Layer 4 of a small transformer language model trained on English Wikipedia (14 layers, counted from 0, width 96).
A neuron's activation on a vector x is GELU(weights . x + bias), where the dot is the dot product.

Input weights of the MLP neurons that the questions are about. A number n stands for (n - 500) times 0.0018.
n8 (bias -0.042): 494 417 255 550 506 387 338 415 451 615 440 449 511 375 460 523 648 451 463 643 528 519 459 552 654 554 514 418 500 580 599 595 597 683 606 563 431 514 474 331 481 664 412 566 444 329 406 611 643 639 321 626 584 558 525 437 634 405 377 366 463 599 416 474 433 442 568 560 601 443 465 434 330 523 412 362 701 369 539 580 508 625 517 545 524 495 503 560 572 542 464 626 361 517 455 494
n21 (bias -0.029): 611 642 446 544 728 643 439 545 536 753 592 393 473 350 473 473 518 434 392 399 430 544 601 706 353 609 460 611 430 344 507 571 665 633 673 448 517 598 359 552 298 415 307 493 622 483 398 514 605 407 531 383 624 480 527 576 538 249 540 214 607 559 565 591 490 513 401 384 324 569 392 619 464 346 372 653 608 391 645 576 516 353 440 319 600 380 561 647 374 459 530 605 582 353 446 452
n25 (bias -0.019): 440 391 475 527 602 296 472 513 532 461 588 540 393 552 366 503 724 434 634 391 395 565 576 556 593 404 497 474 523 626 494 592 625 665 550 522 564 495 458 447 428 519 455 648 587 497 475 505 500 513 567 608 482 604 511 319 492 516 378 436 441 487 364 344 386 546 585 475 420 528 405 410 364 728 629 559 686 500 636 528 495 444 476 373 573 424 431 583 377 380 601 438 626 360 432 379
n28 (bias -0.006): 515 561 534 328 658 830 414 486 581 666 382 488 172 363 572 401 663 441 504 349 373 504 358 676 211 542 496 485 553 698 527 600 393 640 555 477 758 545 385 471 400 383 319 380 530 267 602 607 564 552 527 580 323 655 628 411 561 507 463 573 566 323 329 276 552 548 572 390 379 454 478 548 404 290 634 522 440 488 262 689 574 390 470 313 453 721 443 454 544 534 742 556 572 633 617 622
n30 (bias -0.021): 361 442 579 661 585 818 682 461 640 442 599 528 435 504 515 569 584 463 322 519 459 560 234 566 441 360 563 573 543 385 547 257 377 452 544 697 454 699 627 620 459 683 633 442 342 764 504 595 557 444 407 347 539 312 492 531 546 365 635 386 523 607 565 724 661 478 298 405 450 315 522 423 280 305 472 552 584 433 753 589 636 437 710 220 453 475 641 405 378 401 599 338 565 313 538 389
n42 (bias -0.010): 405 569 521 514 379 298 403 581 417 637 524 460 590 579 562 753 763 507 452 555 368 304 553 578 631 352 604 573 564 421 642 536 323 380 507 549 528 582 618 487 677 669 490 458 377 405 393 559 363 422 619 483 651 330 503 717 549 516 218 334 346 567 681 525 289 507 535 476 439 521 556 517 478 725 622 604 424 436 479 364 663 443 380 442 304 490 469 400 624 452 423 394 469 652 548 313
n64 (bias -0.027): 577 650 481 440 577 654 505 521 538 291 642 558 241 511 695 573 480 570 489 467 467 574 399 506 629 445 627 567 593 512 615 456 455 705 431 557 562 371 663 409 651 532 335 421 528 369 514 494 511 473 588 528 412 460 577 469 506 497 503 508 421 395 466 445 393 590 589 305 297 694 567 470 603 497 491 459 465 400 437 585 608 451 551 544 511 392 494 525 584 492 524 409 386 556 511 394
n68 (bias -0.016): 447 519 564 394 661 486 544 693 585 353 631 369 534 429 473 571 430 490 694 433 612 563 490 528 379 513 349 477 553 447 465 737 476 386 536 394 415 670 592 342 742 308 444 507 540 514 222 709 483 589 507 537 644 520 396 432 514 565 613 406 435 396 426 354 497 497 544 476 390 520 254 546 504 611 576 526 400 316 413 585 412 656 170 622 526 453 493 510 664 413 510 583 355 743 530 551
n108 (bias -0.017): 578 518 463 677 683 394 493 606 540 367 444 457 399 530 597 244 492 631 459 545 496 592 468 477 446 526 453 748 524 570 596 473 296 492 568 458 458 426 447 583 718 587 664 272 574 462 542 373 504 533 584 515 535 605 511 226 398 654 640 359 466 362 486 361 515 478 421 290 532 458 629 362 536 616 219 704 476 223 266 580 489 427 485 316 468 552 410 474 409 414 493 826 451 624 919 462
n124 (bias -0.043): 336 420 545 467 439 323 503 432 392 908 482 494 518 388 482 445 566 541 461 805 544 533 697 488 519 352 415 497 362 403 537 595 479 522 601 399 500 366 650 451 629 483 335 558 563 481 472 476 458 491 654 616 612 691 503 482 558 483 396 517 386 342 362 366 503 509 458 452 514 414 500 500 414 473 717 553 554 481 590 469 617 360 538 616 534 572 397 521 618 524 386 530 479 403 506 448
n137 (bias -0.020): 450 527 464 433 427 432 490 483 350 471 453 489 558 504 716 290 282 528 689 600 458 610 607 537 485 504 468 694 258 699 441 587 536 390 645 555 558 532 664 407 605 500 560 372 860 717 363 565 443 743 573 645 493 531 571 485 471 452 489 333 533 423 617 574 607 493 316 525 594 405 320 301 546 634 573 647 295 374 536 507 476 367 360 168 551 370 424 511 416 432 657 550 622 381 507 424
n154 (bias 0.013): 437 467 483 591 540 564 369 582 537 500 404 338 427 480 602 576 363 376 638 437 406 497 609 426 455 454 500 472 308 485 572 582 588 521 539 556 565 503 588 336 630 534 432 456 471 375 311 552 569 662 618 526 541 568 425 471 506 511 323 405 647 452 517 452 543 542 517 593 704 282 467 522 500 474 581 291 494 530 526 677 461 542 283 600 404 658 605 526 554 404 565 543 294 372 601 532
n158 (bias -0.039): 327 537 486 647 473 545 620 497 517 616 514 418 450 396 372 478 474 462 557 627 483 549 438 467 309 617 483 586 523 834 386 541 414 274 425 522 522 535 363 449 542 424 514 844 366 311 401 543 496 685 540 432 517 375 291 377 500 421 482 448 685 427 561 474 599 664 432 186 210 500 589 486 436 432 447 663 515 848 401 587 514 485 472 472 706 424 561 675 423 536 500 489 390 679 662 446
n179 (bias -0.038): 318 496 383 689 517 426 577 662 690 385 433 467 331 547 661 634 344 561 492 415 488 438 511 520 560 722 523 391 727 626 597 570 547 359 485 392 567 832 468 451 458 545 496 301 446 288 694 363 609 400 675 539 369 728 686 528 611 620 454 629 321 367 336 282 473 576 402 272 346 401 323 587 483 963 559 653 463 512 609 742 576 363 397 362 452 439 520 425 531 438 545 399 426 508 426 417
n185 (bias -0.015): 523 446 553 542 352 500 587 572 654 611 361 538 410 487 434 253 594 484 675 628 311 497 573 578 486 351 464 468 370 517 476 618 487 479 545 564 688 441 584 592 545 705 497 497 365 869 459 370 474 591 439 477 509 394 441 554 467 452 323 554 733 413 513 644 457 490 430 364 385 345 455 474 535 540 486 639 370 541 408 365 510 746 432 337 553 491 600 657 516 725 516 503 285 447 310 377
n193 (bias -0.019): 567 419 411 370 595 424 508 624 731 643 304 580 359 470 419 479 589 356 479 399 496 605 284 365 644 432 512 803 508 566 675 299 573 698 386 799 603 618 487 582 632 414 566 565 382 513 329 785 597 588 331 611 575 318 635 232 431 671 299 652 353 459 455 614 370 712 410 513 751 302 439 191 334 543 564 322 415 496 475 470 615 566 302 508 746 527 530 662 654 428 224 374 632 274 378 620
n198 (bias -0.038): 465 611 379 438 787 271 628 511 553 472 551 463 496 547 351 496 414 640 547 612 293 366 343 733 436 640 310 410 500 512 419 516 591 405 684 432 559 527 559 455 640 703 241 591 430 268 560 488 473 768 349 539 649 629 465 520 484 388 427 375 504 557 470 197 434 584 653 539 610 650 492 538 558 508 467 416 409 568 450 583 269 283 439 607 556 644 437 908 424 414 311 717 387 230 604 488
n236 (bias -0.010): 602 554 480 405 712 465 644 625 564 605 191 476 463 563 414 540 577 519 493 520 484 516 545 596 620 407 325 570 575 424 699 549 540 633 321 334 476 644 725 503 539 407 730 656 434 531 575 563 451 477 422 440 385 581 609 321 440 376 497 478 358 252 405 479 526 669 757 213 369 399 401 506 496 520 528 490 465 613 563 439 423 414 542 438 437 432 520 577 646 487 648 441 357 533 648 477
n255 (bias -0.021): 428 634 507 368 600 603 570 476 618 541 317 640 667 535 516 521 662 507 465 549 429 528 502 512 592 491 452 455 480 607 384 498 448 567 531 531 464 444 630 563 525 491 443 376 591 519 546 660 486 509 512 469 535 375 379 517 434 426 361 509 395 559 522 389 623 466 519 385 335 426 408 509 557 432 362 607 460 599 472 517 536 466 523 555 553 498 451 481 470 481 575 456 512 474 347 476
n286 (bias -0.044): 548 670 662 554 618 531 558 469 604 490 419 411 660 480 529 493 561 465 561 593 742 535 450 443 570 199 424 516 436 392 172 537 739 764 329 503 595 561 595 581 535 541 513 371 577 454 500 620 613 688 361 444 533 238 574 526 644 469 481 519 543 535 401 450 372 281 379 344 509 418 332 459 486 490 618 497 610 410 552 615 349 507 509 519 475 371 526 477 433 597 566 394 487 555 526 562
n343 (bias -0.026): 312 456 590 608 809 594 644 456 494 632 473 475 443 564 440 624 640 510 291 609 746 579 545 483 562 350 406 497 553 483 713 360 416 278 551 334 608 411 537 673 412 542 699 398 553 497 345 660 440 500 585 332 581 506 361 381 385 471 536 581 425 471 347 241 579 539 701 366 472 591 369 626 511 453 328 588 532 576 404 432 574 448 335 457 494 592 567 393 507 617 474 437 390 547 626 500
n356 (bias -0.015): 427 739 600 589 404 598 515 488 403 457 409 558 380 390 629 591 517 641 519 481 662 640 578 560 553 390 418 634 524 500 227 541 445 428 382 405 497 427 654 516 519 481 324 470 330 500 543 277 625 427 678 406 389 403 513 405 503 543 494 431 503 588 472 620 162 519 549 403 515 516 596 469 514 617 351 431 691 384 468 608 506 513 604 475 479 545 516 620 541 616 575 452 429 675 829 438
n375 (bias -0.007): 588 416 611 487 650 576 454 432 513 366 546 535 523 510 530 414 696 494 454 373 345 542 538 507 399 484 468 547 273 609 514 814 324 417 509 580 324 591 537 519 679 513 397 426 692 265 429 464 555 490 647 404 476 404 477 540 570 387 529 354 266 424 343 398 435 539 652 312 528 337 598 532 559 418 613 490 413 517 588 693 637 517 465 506 481 621 651 774 506 575 583 689 415 365 422 434
n385 (bias -0.030): 432 259 556 233 486 500 503 512 516 738 391 469 659 474 583 533 687 490 470 683 490 331 715 490 402 283 449 411 546 383 350 552 593 584 516 359 406 657 694 395 452 484 574 507 376 507 565 477 402 474 382 483 540 564 562 611 633 472 357 583 278 554 525 425 630 465 411 444 367 386 636 532 636 464 641 490 486 527 451 560 529 554 221 607 472 497 507 649 677 355 605 647 418 629 582 470
n409 (bias -0.031): 510 458 581 434 536 486 579 643 353 668 446 550 320 571 412 717 539 412 544 453 364 576 432 559 739 668 563 461 427 496 357 631 493 414 445 548 517 550 473 591 611 529 280 696 89 538 538 432 393 427 411 405 638 549 406 473 565 374 487 575 442 578 619 622 420 747 493 507 611 534 383 539 589 398 493 566 286 201 621 308 618 437 615 570 554 431 412 392 569 551 399 386 557 507 537 439
n423 (bias -0.007): 591 729 515 428 640 487 595 595 533 718 396 596 506 561 482 460 398 506 421 254 536 500 497 645 453 546 416 562 317 293 453 667 627 380 521 428 370 418 519 518 545 408 443 460 361 600 633 503 467 674 422 481 608 660 397 397 448 597 597 402 547 610 553 500 446 611 399 475 477 413 400 542 503 454 539 670 458 361 427 528 355 544 316 656 506 599 528 469 593 433 538 739 567 356 439 365
n436 (bias -0.022): 510 710 374 522 580 507 463 402 465 487 441 442 376 324 480 520 514 487 555 510 366 516 537 503 343 675 627 537 351 615 440 524 503 702 522 513 546 423 553 637 462 384 624 536 490 434 631 497 316 293 533 546 657 648 555 480 592 245 317 516 421 305 488 503 429 605 330 402 570 563 463 289 493 480 517 278 661 564 597 648 632 513 626 577 531 335 659 520 627 708 535 368 464 510 613 405
n461 (bias -0.021): 562 525 694 477 482 465 478 289 522 517 460 660 420 404 662 603 275 430 612 487 357 380 529 449 561 398 484 332 620 469 531 337 547 612 380 473 470 640 563 573 449 315 532 503 438 736 544 652 448 319 510 500 626 535 615 617 470 278 715 414 524 538 380 497 565 732 411 560 478 450 621 314 434 427 546 597 675 609 556 487 379 561 535 399 387 433 804 573 655 421 503 369 543 424 575 450
n506 (bias -0.031): 494 524 592 419 375 400 455 601 561 513 195 327 443 500 586 519 600 355 402 642 329 269 518 653 650 573 556 518 417 384 520 733 462 470 579 461 526 544 497 558 358 635 348 584 333 510 516 516 648 363 416 621 538 334 424 516 503 342 387 595 564 565 564 490 384 463 643 624 524 545 372 598 500 420 524 750 658 480 635 394 543 471 512 503 392 532 557 494 531 627 408 541 453 640 629 289

Each question shows a token from some text and the vector x that enters the MLP there. A number n stands for (n - 500) times 0.008.

"| ": 468 544 334 638 406 607 346 425 431 517 430 318 436 772 442 238 406 659 653 462 531 745 465 596 671 320 511 449 631 390 264 424 571 332 385 664 483 574 410 577 455 231 569 623 808 522 732 539 450 205 535 380 505 495 439 535 702 608 629 533 543 628 616 378 583 395 616 582 545 595 531 390 458 500 652 368 498 406 486 273 565 615 574 590 311 590 612 442 426 548 408 555 169 416 442 587
Which neuron fires most, and how strongly? n286, at about 0.47

"ran": 438 348 336 726 382 742 349 359 580 744 316 544 772 645 586 294 500 614 639 477 500 622 399 658 728 589 493 495 617 406 381 488 611 332 376 813 510 504 407 531 437 291 509 588 640 526 589 422 388 325 309 496 416 446 265 611 658 558 582 472 482 434 529 430 522 418 738 544 526 425 441 257 489 420 519 433 578 536 434 256 661 576 576 861 278 583 434 535 421 474 623 388 375 509 332 513
The neuron with the highest activation: n255

"(": 526 416 471 617 509 523 324 369 452 505 506 312 436 792 469 321 398 622 548 572 582 723 482 571 557 570 529 321 614 420 368 317 518 312 466 716 458 467 545 551 471 131 443 633 751 643 758 464 477 301 418 459 440 414 350 562 552 724 617 383 632 535 606 418 413 559 624 571 540 608 457 348 419 304 606 404 479 389 481 333 649 501 610 691 480 600 373 561 635 533 522 404 159 625 404 689
The neuron with the highest activation: n409

"e": 542 542 384 716 385 746 316 384 512 706 433 274 554 661 639 427 387 614 715 392 401 605 559 571 533 568 568 431 480 245 480 361 462 315 367 556 517 616 477 539 483 267 675 709 722 572 627 458 404 264 411 444 519 375 311 586 563 689 388 424 560 515 579 455 551 396 708 740 562 554 429 366 545 417 685 363 509 430 355 230 691 587 483 692 384 460 456 654 382 498 671 479 191 471 511 551
The neuron with the highest activation: n154

"1": 532 401 301 687 363 576 374 390 366 596 551 274 655 680 504 313 556 772 576 406 459 617 499 595 632 631 478 345 506 356 426 408 641 377 545 635 514 581 275 412 431 155 614 546 768 437 685 469 361 334 526 396 515 306 311 642 563 706 475 542 692 617 590 480 441 347 619 579 414 664 401 390 477 560 686 553 559 354 374 302 636 519 570 700 418 499 589 676 575 435 390 509 185 603 437 570
Which neuron fires most, and how strongly? n42, at about 0.77

"ome ": 531 417 442 673 332 699 482 374 576 572 499 283 523 818 616 406 482 725 517 462 381 567 511 541 490 418 404 468 469 403 415 358 532 467 517 711 326 610 545 563 505 250 563 754 847 485 707 369 380 315 500 313 328 444 450 579 548 836 595 491 505 515 558 500 456 540 518 538 538 609 451 255 503 490 584 519 568 524 469 423 661 620 574 606 460 450 372 529 382 298 571 503 177 495 332 507
The three highest activations, in order: n30, n375, n64

"2": 475 442 258 680 320 530 412 407 369 540 543 323 616 644 479 321 523 802 691 373 470 610 464 584 628 584 460 350 554 325 340 451 686 423 520 686 546 614 306 498 449 202 683 546 792 430 672 557 399 343 521 429 502 404 367 607 489 677 473 599 633 569 616 468 491 312 604 563 409 605 400 328 505 580 660 568 582 369 339 234 708 421 583 733 386 520 585 632 538 410 327 545 189 513 476 615
Which neuron fires most, and how strongly? n42, at about 0.19

"Bl": 635 498 367 658 342 630 306 511 395 606 541 230 741 789 624 298 514 588 510 421 481 719 532 671 540 635 575 457 567 316 283 434 699 305 494 570 556 587 416 548 383 222 647 709 828 500 670 626 476 357 395 418 435 353 317 578 358 681 595 602 681 433 482 406 472 436 644 630 375 537 524 378 511 424 510 443 587 310 282 235 567 541 558 408 385 574 569 536 466 413 600 458 366 446 515 439
The neuron with the highest activation: n21

"ong ": 445 426 203 611 370 699 471 466 366 459 441 369 465 733 664 386 487 722 563 399 386 697 536 738 534 299 551 353 682 387 360 535 597 481 500 704 320 616 420 542 524 290 644 782 790 402 599 409 427 278 437 424 439 604 372 551 586 621 629 485 552 383 627 412 510 411 637 464 600 718 452 352 493 563 565 469 665 461 452 394 530 410 620 610 430 504 457 454 397 357 482 358 258 563 329 699
The three highest activations, in order: n25, n64, n179

"V": 664 345 292 740 360 607 348 453 451 536 306 395 682 781 593 237 397 633 536 462 596 599 534 625 493 553 539 384 485 430 467 367 519 179 529 635 501 566 503 511 521 261 668 645 798 413 720 423 410 311 441 326 400 344 426 616 495 788 506 411 586 435 524 375 469 368 673 572 585 619 613 245 415 438 670 460 504 367 538 326 774 590 522 496 440 573 526 596 474 522 526 581 390 456 372 551
The two highest activations, in order: n375, n137

"iv": 590 348 308 574 526 640 496 518 422 573 453 387 681 836 602 381 351 784 561 404 406 596 505 634 556 562 515 373 466 297 442 300 591 304 505 700 376 537 411 526 408 356 729 756 670 379 742 333 446 271 394 348 429 381 287 705 681 654 533 442 468 620 475 453 487 476 605 733 560 628 502 368 318 370 583 426 626 478 482 305 630 508 430 613 379 519 514 671 465 462 478 438 373 581 299 635
The neuron with the highest activation: n385

"5 ": 522 391 378 651 420 696 290 412 415 488 531 276 585 759 479 345 427 701 640 398 401 565 496 514 554 463 549 413 500 426 498 569 723 335 544 687 523 467 460 427 524 246 570 712 727 511 574 562 461 244 456 408 401 436 339 571 715 804 564 559 617 645 597 367 535 471 616 430 571 562 406 336 330 512 484 425 580 429 538 206 585 585 560 663 466 488 459 550 572 380 573 482 70 482 478 599
The two highest activations, in order: n154, n68

"p ": 538 550 313 628 453 646 466 366 369 461 446 304 550 729 513 300 362 705 567 389 402 640 550 764 569 394 497 425 716 364 297 503 608 448 475 754 338 542 468 587 446 285 641 684 848 417 727 522 632 310 356 422 410 513 462 587 613 653 524 513 593 539 590 436 505 403 629 513 696 637 495 321 445 533 522 401 539 535 348 324 509 455 510 605 386 504 505 470 480 395 548 497 146 449 332 579
The two highest activations, in order: n286, n198

"n": 424 445 311 691 424 600 476 303 517 604 394 301 506 742 650 236 328 774 674 445 612 630 566 641 541 546 559 454 633 389 452 403 598 389 465 667 280 491 284 541 526 385 674 736 774 371 604 619 382 248 431 408 473 464 388 616 408 646 552 516 528 533 532 506 579 305 778 612 542 565 451 324 514 410 461 488 594 390 374 261 751 452 573 612 351 572 494 510 441 483 512 453 237 463 435 653
The neuron with the highest activation: n343

"ar": 575 463 371 803 540 573 393 298 436 597 405 198 811 712 624 349 406 708 532 472 474 661 461 623 616 718 617 363 489 431 562 263 432 304 383 669 450 555 375 597 453 287 387 641 674 585 614 397 485 316 528 439 296 560 344 683 557 801 580 568 735 468 457 439 420 473 598 630 557 419 477 392 374 442 468 462 562 484 393 421 719 593 436 763 371 452 425 468 496 404 529 471 326 511 401 444
The two highest activations, in order: n154, n179

"es": 415 400 423 706 534 706 376 262 434 474 465 353 498 760 484 426 342 695 604 371 452 460 496 672 472 591 637 458 527 498 568 298 483 278 530 615 407 549 492 503 444 229 658 777 696 568 594 284 554 295 313 534 578 415 394 747 623 759 503 475 461 537 419 513 435 398 633 684 511 599 394 344 395 261 712 340 583 453 484 251 668 556 504 752 373 527 474 531 509 438 583 409 350 577 480 669
The three highest activations, in order: n436, n461, n30

"ond": 567 328 409 607 209 611 492 515 410 660 383 307 687 719 625 383 457 721 621 415 432 671 509 619 683 619 575 304 690 210 421 280 578 316 368 716 394 641 526 544 545 230 532 647 686 506 567 505 228 263 295 506 359 367 331 681 566 659 575 499 575 666 538 514 558 467 646 536 531 500 395 346 496 439 636 555 643 355 446 340 561 482 623 659 395 469 468 504 435 419 611 467 418 558 367 537
Which neuron fires most, and how strongly? n409, at about 1.4

"row": 568 415 355 546 392 699 503 371 501 716 395 326 882 664 660 259 515 735 655 405 480 569 346 649 678 530 499 422 456 319 348 464 557 410 365 710 507 733 479 604 541 363 672 693 743 409 601 445 393 221 418 450 429 376 374 561 527 568 682 482 510 588 551 523 563 519 682 671 471 610 406 328 420 388 599 355 443 528 504 224 599 496 486 665 273 549 480 557 294 464 530 509 334 433 253 549
Which neuron fires most, and how strongly? n255, at about 0.68

"our ": 521 482 362 713 323 672 404 383 484 574 493 357 529 795 477 357 436 635 635 503 424 567 520 642 578 440 465 404 586 426 313 465 545 376 435 689 325 557 503 607 486 188 604 786 878 487 662 452 453 342 494 348 451 468 382 576 644 694 660 509 664 534 425 391 505 665 562 378 521 633 468 301 488 592 511 495 441 535 322 261 686 464 654 589 463 544 417 486 413 324 535 454 178 539 471 456
The neuron with the highest activation: n158

"ip": 508 394 310 652 429 666 606 493 423 549 417 314 624 654 439 401 241 635 534 300 547 540 523 644 458 619 693 419 514 402 456 249 489 372 430 634 353 581 427 621 617 303 616 737 655 409 699 365 372 305 426 437 443 335 347 544 653 711 649 427 507 482 554 429 456 391 785 711 687 642 558 234 365 349 632 436 549 503 457 337 646 618 483 729 511 508 488 506 489 511 541 374 318 506 362 682
The neuron with the highest activation: n436

"The ": 505 345 382 716 290 635 278 554 506 558 501 392 391 759 626 360 494 684 615 457 415 635 414 680 616 480 485 319 589 356 367 314 561 362 491 716 447 584 403 540 578 217 599 663 864 484 766 521 461 318 444 465 460 463 409 485 701 693 563 543 627 443 512 289 413 436 595 557 496 604 532 354 425 573 577 463 468 479 444 335 686 565 558 514 375 600 464 551 479 341 554 462 156 432 502 479
The neuron with the highest activation: n179

"12 ": 509 351 261 607 285 654 390 428 378 548 567 358 658 720 543 323 580 719 557 367 497 591 483 618 576 459 509 353 555 412 406 520 666 405 605 675 508 574 314 443 469 189 554 652 755 476 654 491 364 283 570 377 439 491 318 601 649 759 576 627 659 657 676 429 485 337 567 429 478 622 419 318 398 626 544 512 569 468 394 292 637 459 631 636 425 475 485 608 553 327 436 492 125 546 454 498
The neuron with the highest activation: n42

"of": 498 445 392 510 363 674 420 392 485 489 474 294 588 794 554 430 521 604 569 556 462 501 385 616 609 673 645 440 568 237 469 329 606 418 438 740 481 683 279 513 429 416 592 664 660 314 762 359 410 304 334 466 467 376 391 673 564 634 513 663 569 514 563 512 536 441 718 700 705 557 514 372 476 511 623 371 583 408 341 64 548 551 482 543 453 510 472 656 330 537 447 496 275 416 284 652
The three highest activations, in order: n506, n193, n409

"A": 700 442 451 756 407 644 330 381 535 546 339 301 734 733 561 205 489 603 584 378 577 634 385 634 524 484 589 387 523 487 486 286 510 178 516 677 499 601 431 503 361 262 689 580 786 537 697 333 372 371 398 493 485 423 338 595 532 693 471 465 690 384 433 405 483 372 528 565 567 508 527 223 359 504 636 502 539 416 508 412 539 606 637 713 399 573 385 639 547 469 588 466 286 594 414 676
The three highest activations, in order: n185, n108, n286

"aw": 487 509 278 694 504 615 336 381 450 639 374 238 620 714 626 338 465 820 535 443 494 668 320 718 524 609 469 428 579 357 499 345 565 520 326 647 525 641 299 580 460 226 480 699 833 488 527 395 400 277 470 518 333 504 372 535 577 765 681 495 635 442 423 423 567 358 479 629 526 596 385 306 495 427 618 433 527 446 528 486 526 579 633 554 342 498 494 681 436 473 571 476 268 495 351 652
The neuron with the highest activation: n28

"at ": 510 476 451 632 517 559 355 501 422 555 502 360 475 794 517 281 450 640 570 470 445 710 461 649 609 440 561 334 564 333 483 409 539 428 403 659 496 626 552 604 415 236 630 762 847 600 651 421 435 338 505 547 334 505 378 517 635 764 464 493 676 469 390 345 463 524 575 585 558 558 338 270 459 499 622 423 474 464 413 364 464 526 687 520 359 463 348 609 508 363 511 542 97 602 517 575
The two highest activations, in order: n236, n25

"\n\n": 443 389 361 608 405 715 324 428 529 573 538 334 388 724 583 211 500 722 591 446 450 709 416 606 643 474 584 322 773 364 296 390 517 441 377 587 482 383 422 514 460 340 605 528 785 492 738 524 534 331 508 419 545 541 266 533 664 649 549 638 648 458 648 528 452 420 676 533 579 579 505 313 487 569 630 435 492 459 427 373 524 358 615 585 488 632 585 509 416 304 421 552 128 340 433 609
The neuron with the highest activation: n64

"sig": 477 365 255 595 492 654 624 441 562 604 463 350 845 658 661 339 380 775 559 503 468 534 381 555 655 523 589 494 455 446 514 270 593 400 247 686 357 576 384 523 502 338 637 612 797 409 732 492 475 257 397 452 419 571 389 521 568 679 563 642 433 431 606 498 436 278 704 618 466 537 429 339 442 504 540 351 540 414 379 249 575 472 574 656 360 694 502 593 394 495 412 413 216 635 418 674
Which neuron fires most, and how strongly? n236, at about 0.23

" ": 503 551 266 708 347 643 398 491 532 560 589 311 525 727 533 303 458 742 575 470 563 704 507 735 620 389 485 475 581 368 399 527 616 379 430 706 470 532 424 543 467 256 547 675 911 427 612 576 476 342 492 290 468 371 354 596 576 705 467 570 688 471 549 443 589 359 637 416 459 540 418 315 491 617 669 489 491 538 390 313 538 484 509 545 379 545 468 426 598 359 327 503 136 481 422 448
The neuron with the highest activation: n68

"oy": 482 361 555 710 349 655 515 342 539 711 384 327 755 630 582 212 346 722 568 468 499 610 524 680 645 689 567 378 508 251 386 405 597 317 378 704 480 575 407 520 528 302 593 732 682 428 622 484 360 198 475 512 405 355 302 578 712 681 483 552 627 392 398 364 576 435 555 555 456 705 360 397 455 341 554 492 406 457 489 330 572 552 617 691 347 623 504 599 537 436 573 450 407 356 451 571
The neuron with the highest activation: n124

"ab": 583 221 334 577 452 783 480 426 383 618 355 218 773 712 501 411 373 675 597 438 531 607 428 605 644 708 573 332 640 399 431 363 467 288 552 656 403 633 394 586 402 287 494 741 686 548 679 372 354 295 397 490 483 523 286 598 647 782 571 489 622 517 491 500 482 325 571 684 487 586 413 411 413 463 466 570 595 492 424 376 635 588 488 672 300 541 471 498 436 404 455 518 347 596 279 474
The neuron with the highest activation: n506

"not ": 449 478 421 661 301 707 383 430 493 502 472 384 432 752 548 426 475 920 655 494 415 495 550 650 519 456 495 410 646 371 446 398 637 353 358 719 411 496 426 401 477 324 389 677 948 414 691 428 470 148 381 483 459 606 383 610 654 682 538 621 650 480 524 457 524 408 538 607 529 603 570 374 460 545 529 409 592 526 287 216 582 468 604 519 412 548 454 547 433 408 487 586 257 422 414 525
The neuron with the highest activation: n64

"al ": 645 417 434 740 454 712 417 317 510 496 492 302 498 810 515 395 350 608 469 418 499 603 644 514 600 381 546 309 514 473 501 365 541 380 510 707 337 478 547 525 499 109 531 777 751 572 696 542 579 253 478 398 360 506 390 602 613 842 613 487 635 595 467 429 411 513 546 604 537 623 400 375 392 562 542 445 529 450 462 302 583 510 628 599 508 494 415 459 391 368 500 428 229 547 445 456
The neuron with the highest activation: n461

"as": 530 396 392 732 548 695 420 338 504 561 426 273 622 677 409 484 322 657 633 388 577 597 346 661 606 631 675 391 491 361 495 302 507 200 381 712 448 507 506 630 401 113 597 649 621 530 681 387 441 267 345 498 451 497 300 703 642 811 589 476 516 580 464 604 493 513 664 582 539 521 435 335 433 392 668 464 518 395 370 224 590 465 550 644 414 431 427 586 551 417 572 545 425 537 439 552
Which neuron fires most, and how strongly? n409, at about 1.3

"e ": 631 490 342 674 426 694 399 275 461 625 542 288 516 794 510 424 344 561 497 390 401 686 549 624 494 347 563 322 472 392 484 417 521 233 522 716 389 543 579 631 405 244 550 784 709 499 641 464 645 275 368 446 419 392 395 518 708 704 492 495 609 527 495 455 534 579 648 631 613 575 369 315 408 386 542 427 587 556 458 344 678 573 503 629 517 486 555 467 522 431 566 481 174 458 401 607
The two highest activations, in order: n154, n30

"re": 382 348 368 627 379 694 516 329 426 671 351 366 791 749 585 308 483 662 765 392 544 594 533 560 626 567 549 432 536 438 464 396 637 239 352 663 452 563 408 485 465 236 421 651 739 467 673 546 457 324 273 551 536 528 340 584 607 658 558 485 598 447 453 459 500 356 673 589 668 660 430 342 440 502 608 456 522 494 234 193 591 409 485 674 321 508 589 544 409 553 660 458 291 369 483 628
Which neuron fires most, and how strongly? n137, at about 0.11

"O": 613 440 417 564 268 633 421 459 428 587 374 278 676 739 526 246 373 543 644 459 501 547 281 666 541 457 588 444 548 385 476 365 602 295 559 682 542 682 381 633 519 169 712 554 840 460 651 469 506 305 330 385 514 427 357 482 515 623 512 535 678 514 409 302 494 469 663 686 575 586 611 222 531 506 563 425 541 432 354 249 691 498 550 715 451 627 467 601 532 501 475 406 334 468 426 700
Which neuron fires most, and how strongly? n193, at about 1.6

"ard": 510 391 352 663 442 600 370 401 512 466 424 320 779 657 710 320 314 760 655 294 399 592 478 711 621 579 536 452 615 345 343 354 625 471 340 743 287 607 473 643 505 440 678 664 753 398 679 426 420 327 535 490 454 451 382 701 504 563 642 561 640 428 521 520 554 430 618 464 593 557 453 306 406 460 542 394 664 353 302 260 545 575 503 740 331 468 580 461 330 469 574 425 294 561 356 573
The neuron with the highest activation: n461

"for ": 485 405 385 696 408 627 414 463 582 532 510 366 498 778 563 278 512 721 556 427 441 617 355 635 520 440 522 389 621 391 410 405 629 490 398 765 411 471 512 558 441 306 514 765 897 569 717 349 459 215 472 581 384 498 367 573 646 668 498 521 668 572 451 346 487 395 622 460 538 699 476 341 521 467 691 376 498 420 435 220 575 520 560 517 362 564 410 539 502 388 487 424 175 553 500 532
The neuron with the highest activation: n64

"for": 535 337 529 650 445 691 427 293 432 621 376 411 705 684 587 252 370 489 485 468 497 457 546 624 491 647 584 536 542 312 495 274 559 249 473 731 450 568 388 556 512 216 522 685 766 456 539 540 542 187 418 566 420 413 297 579 543 624 690 569 537 472 541 539 530 471 659 625 620 636 431 358 428 428 597 413 415 420 333 161 730 462 608 733 460 470 651 527 488 479 603 460 220 530 504 599
Which neuron fires most, and how strongly? n461, at about 0.48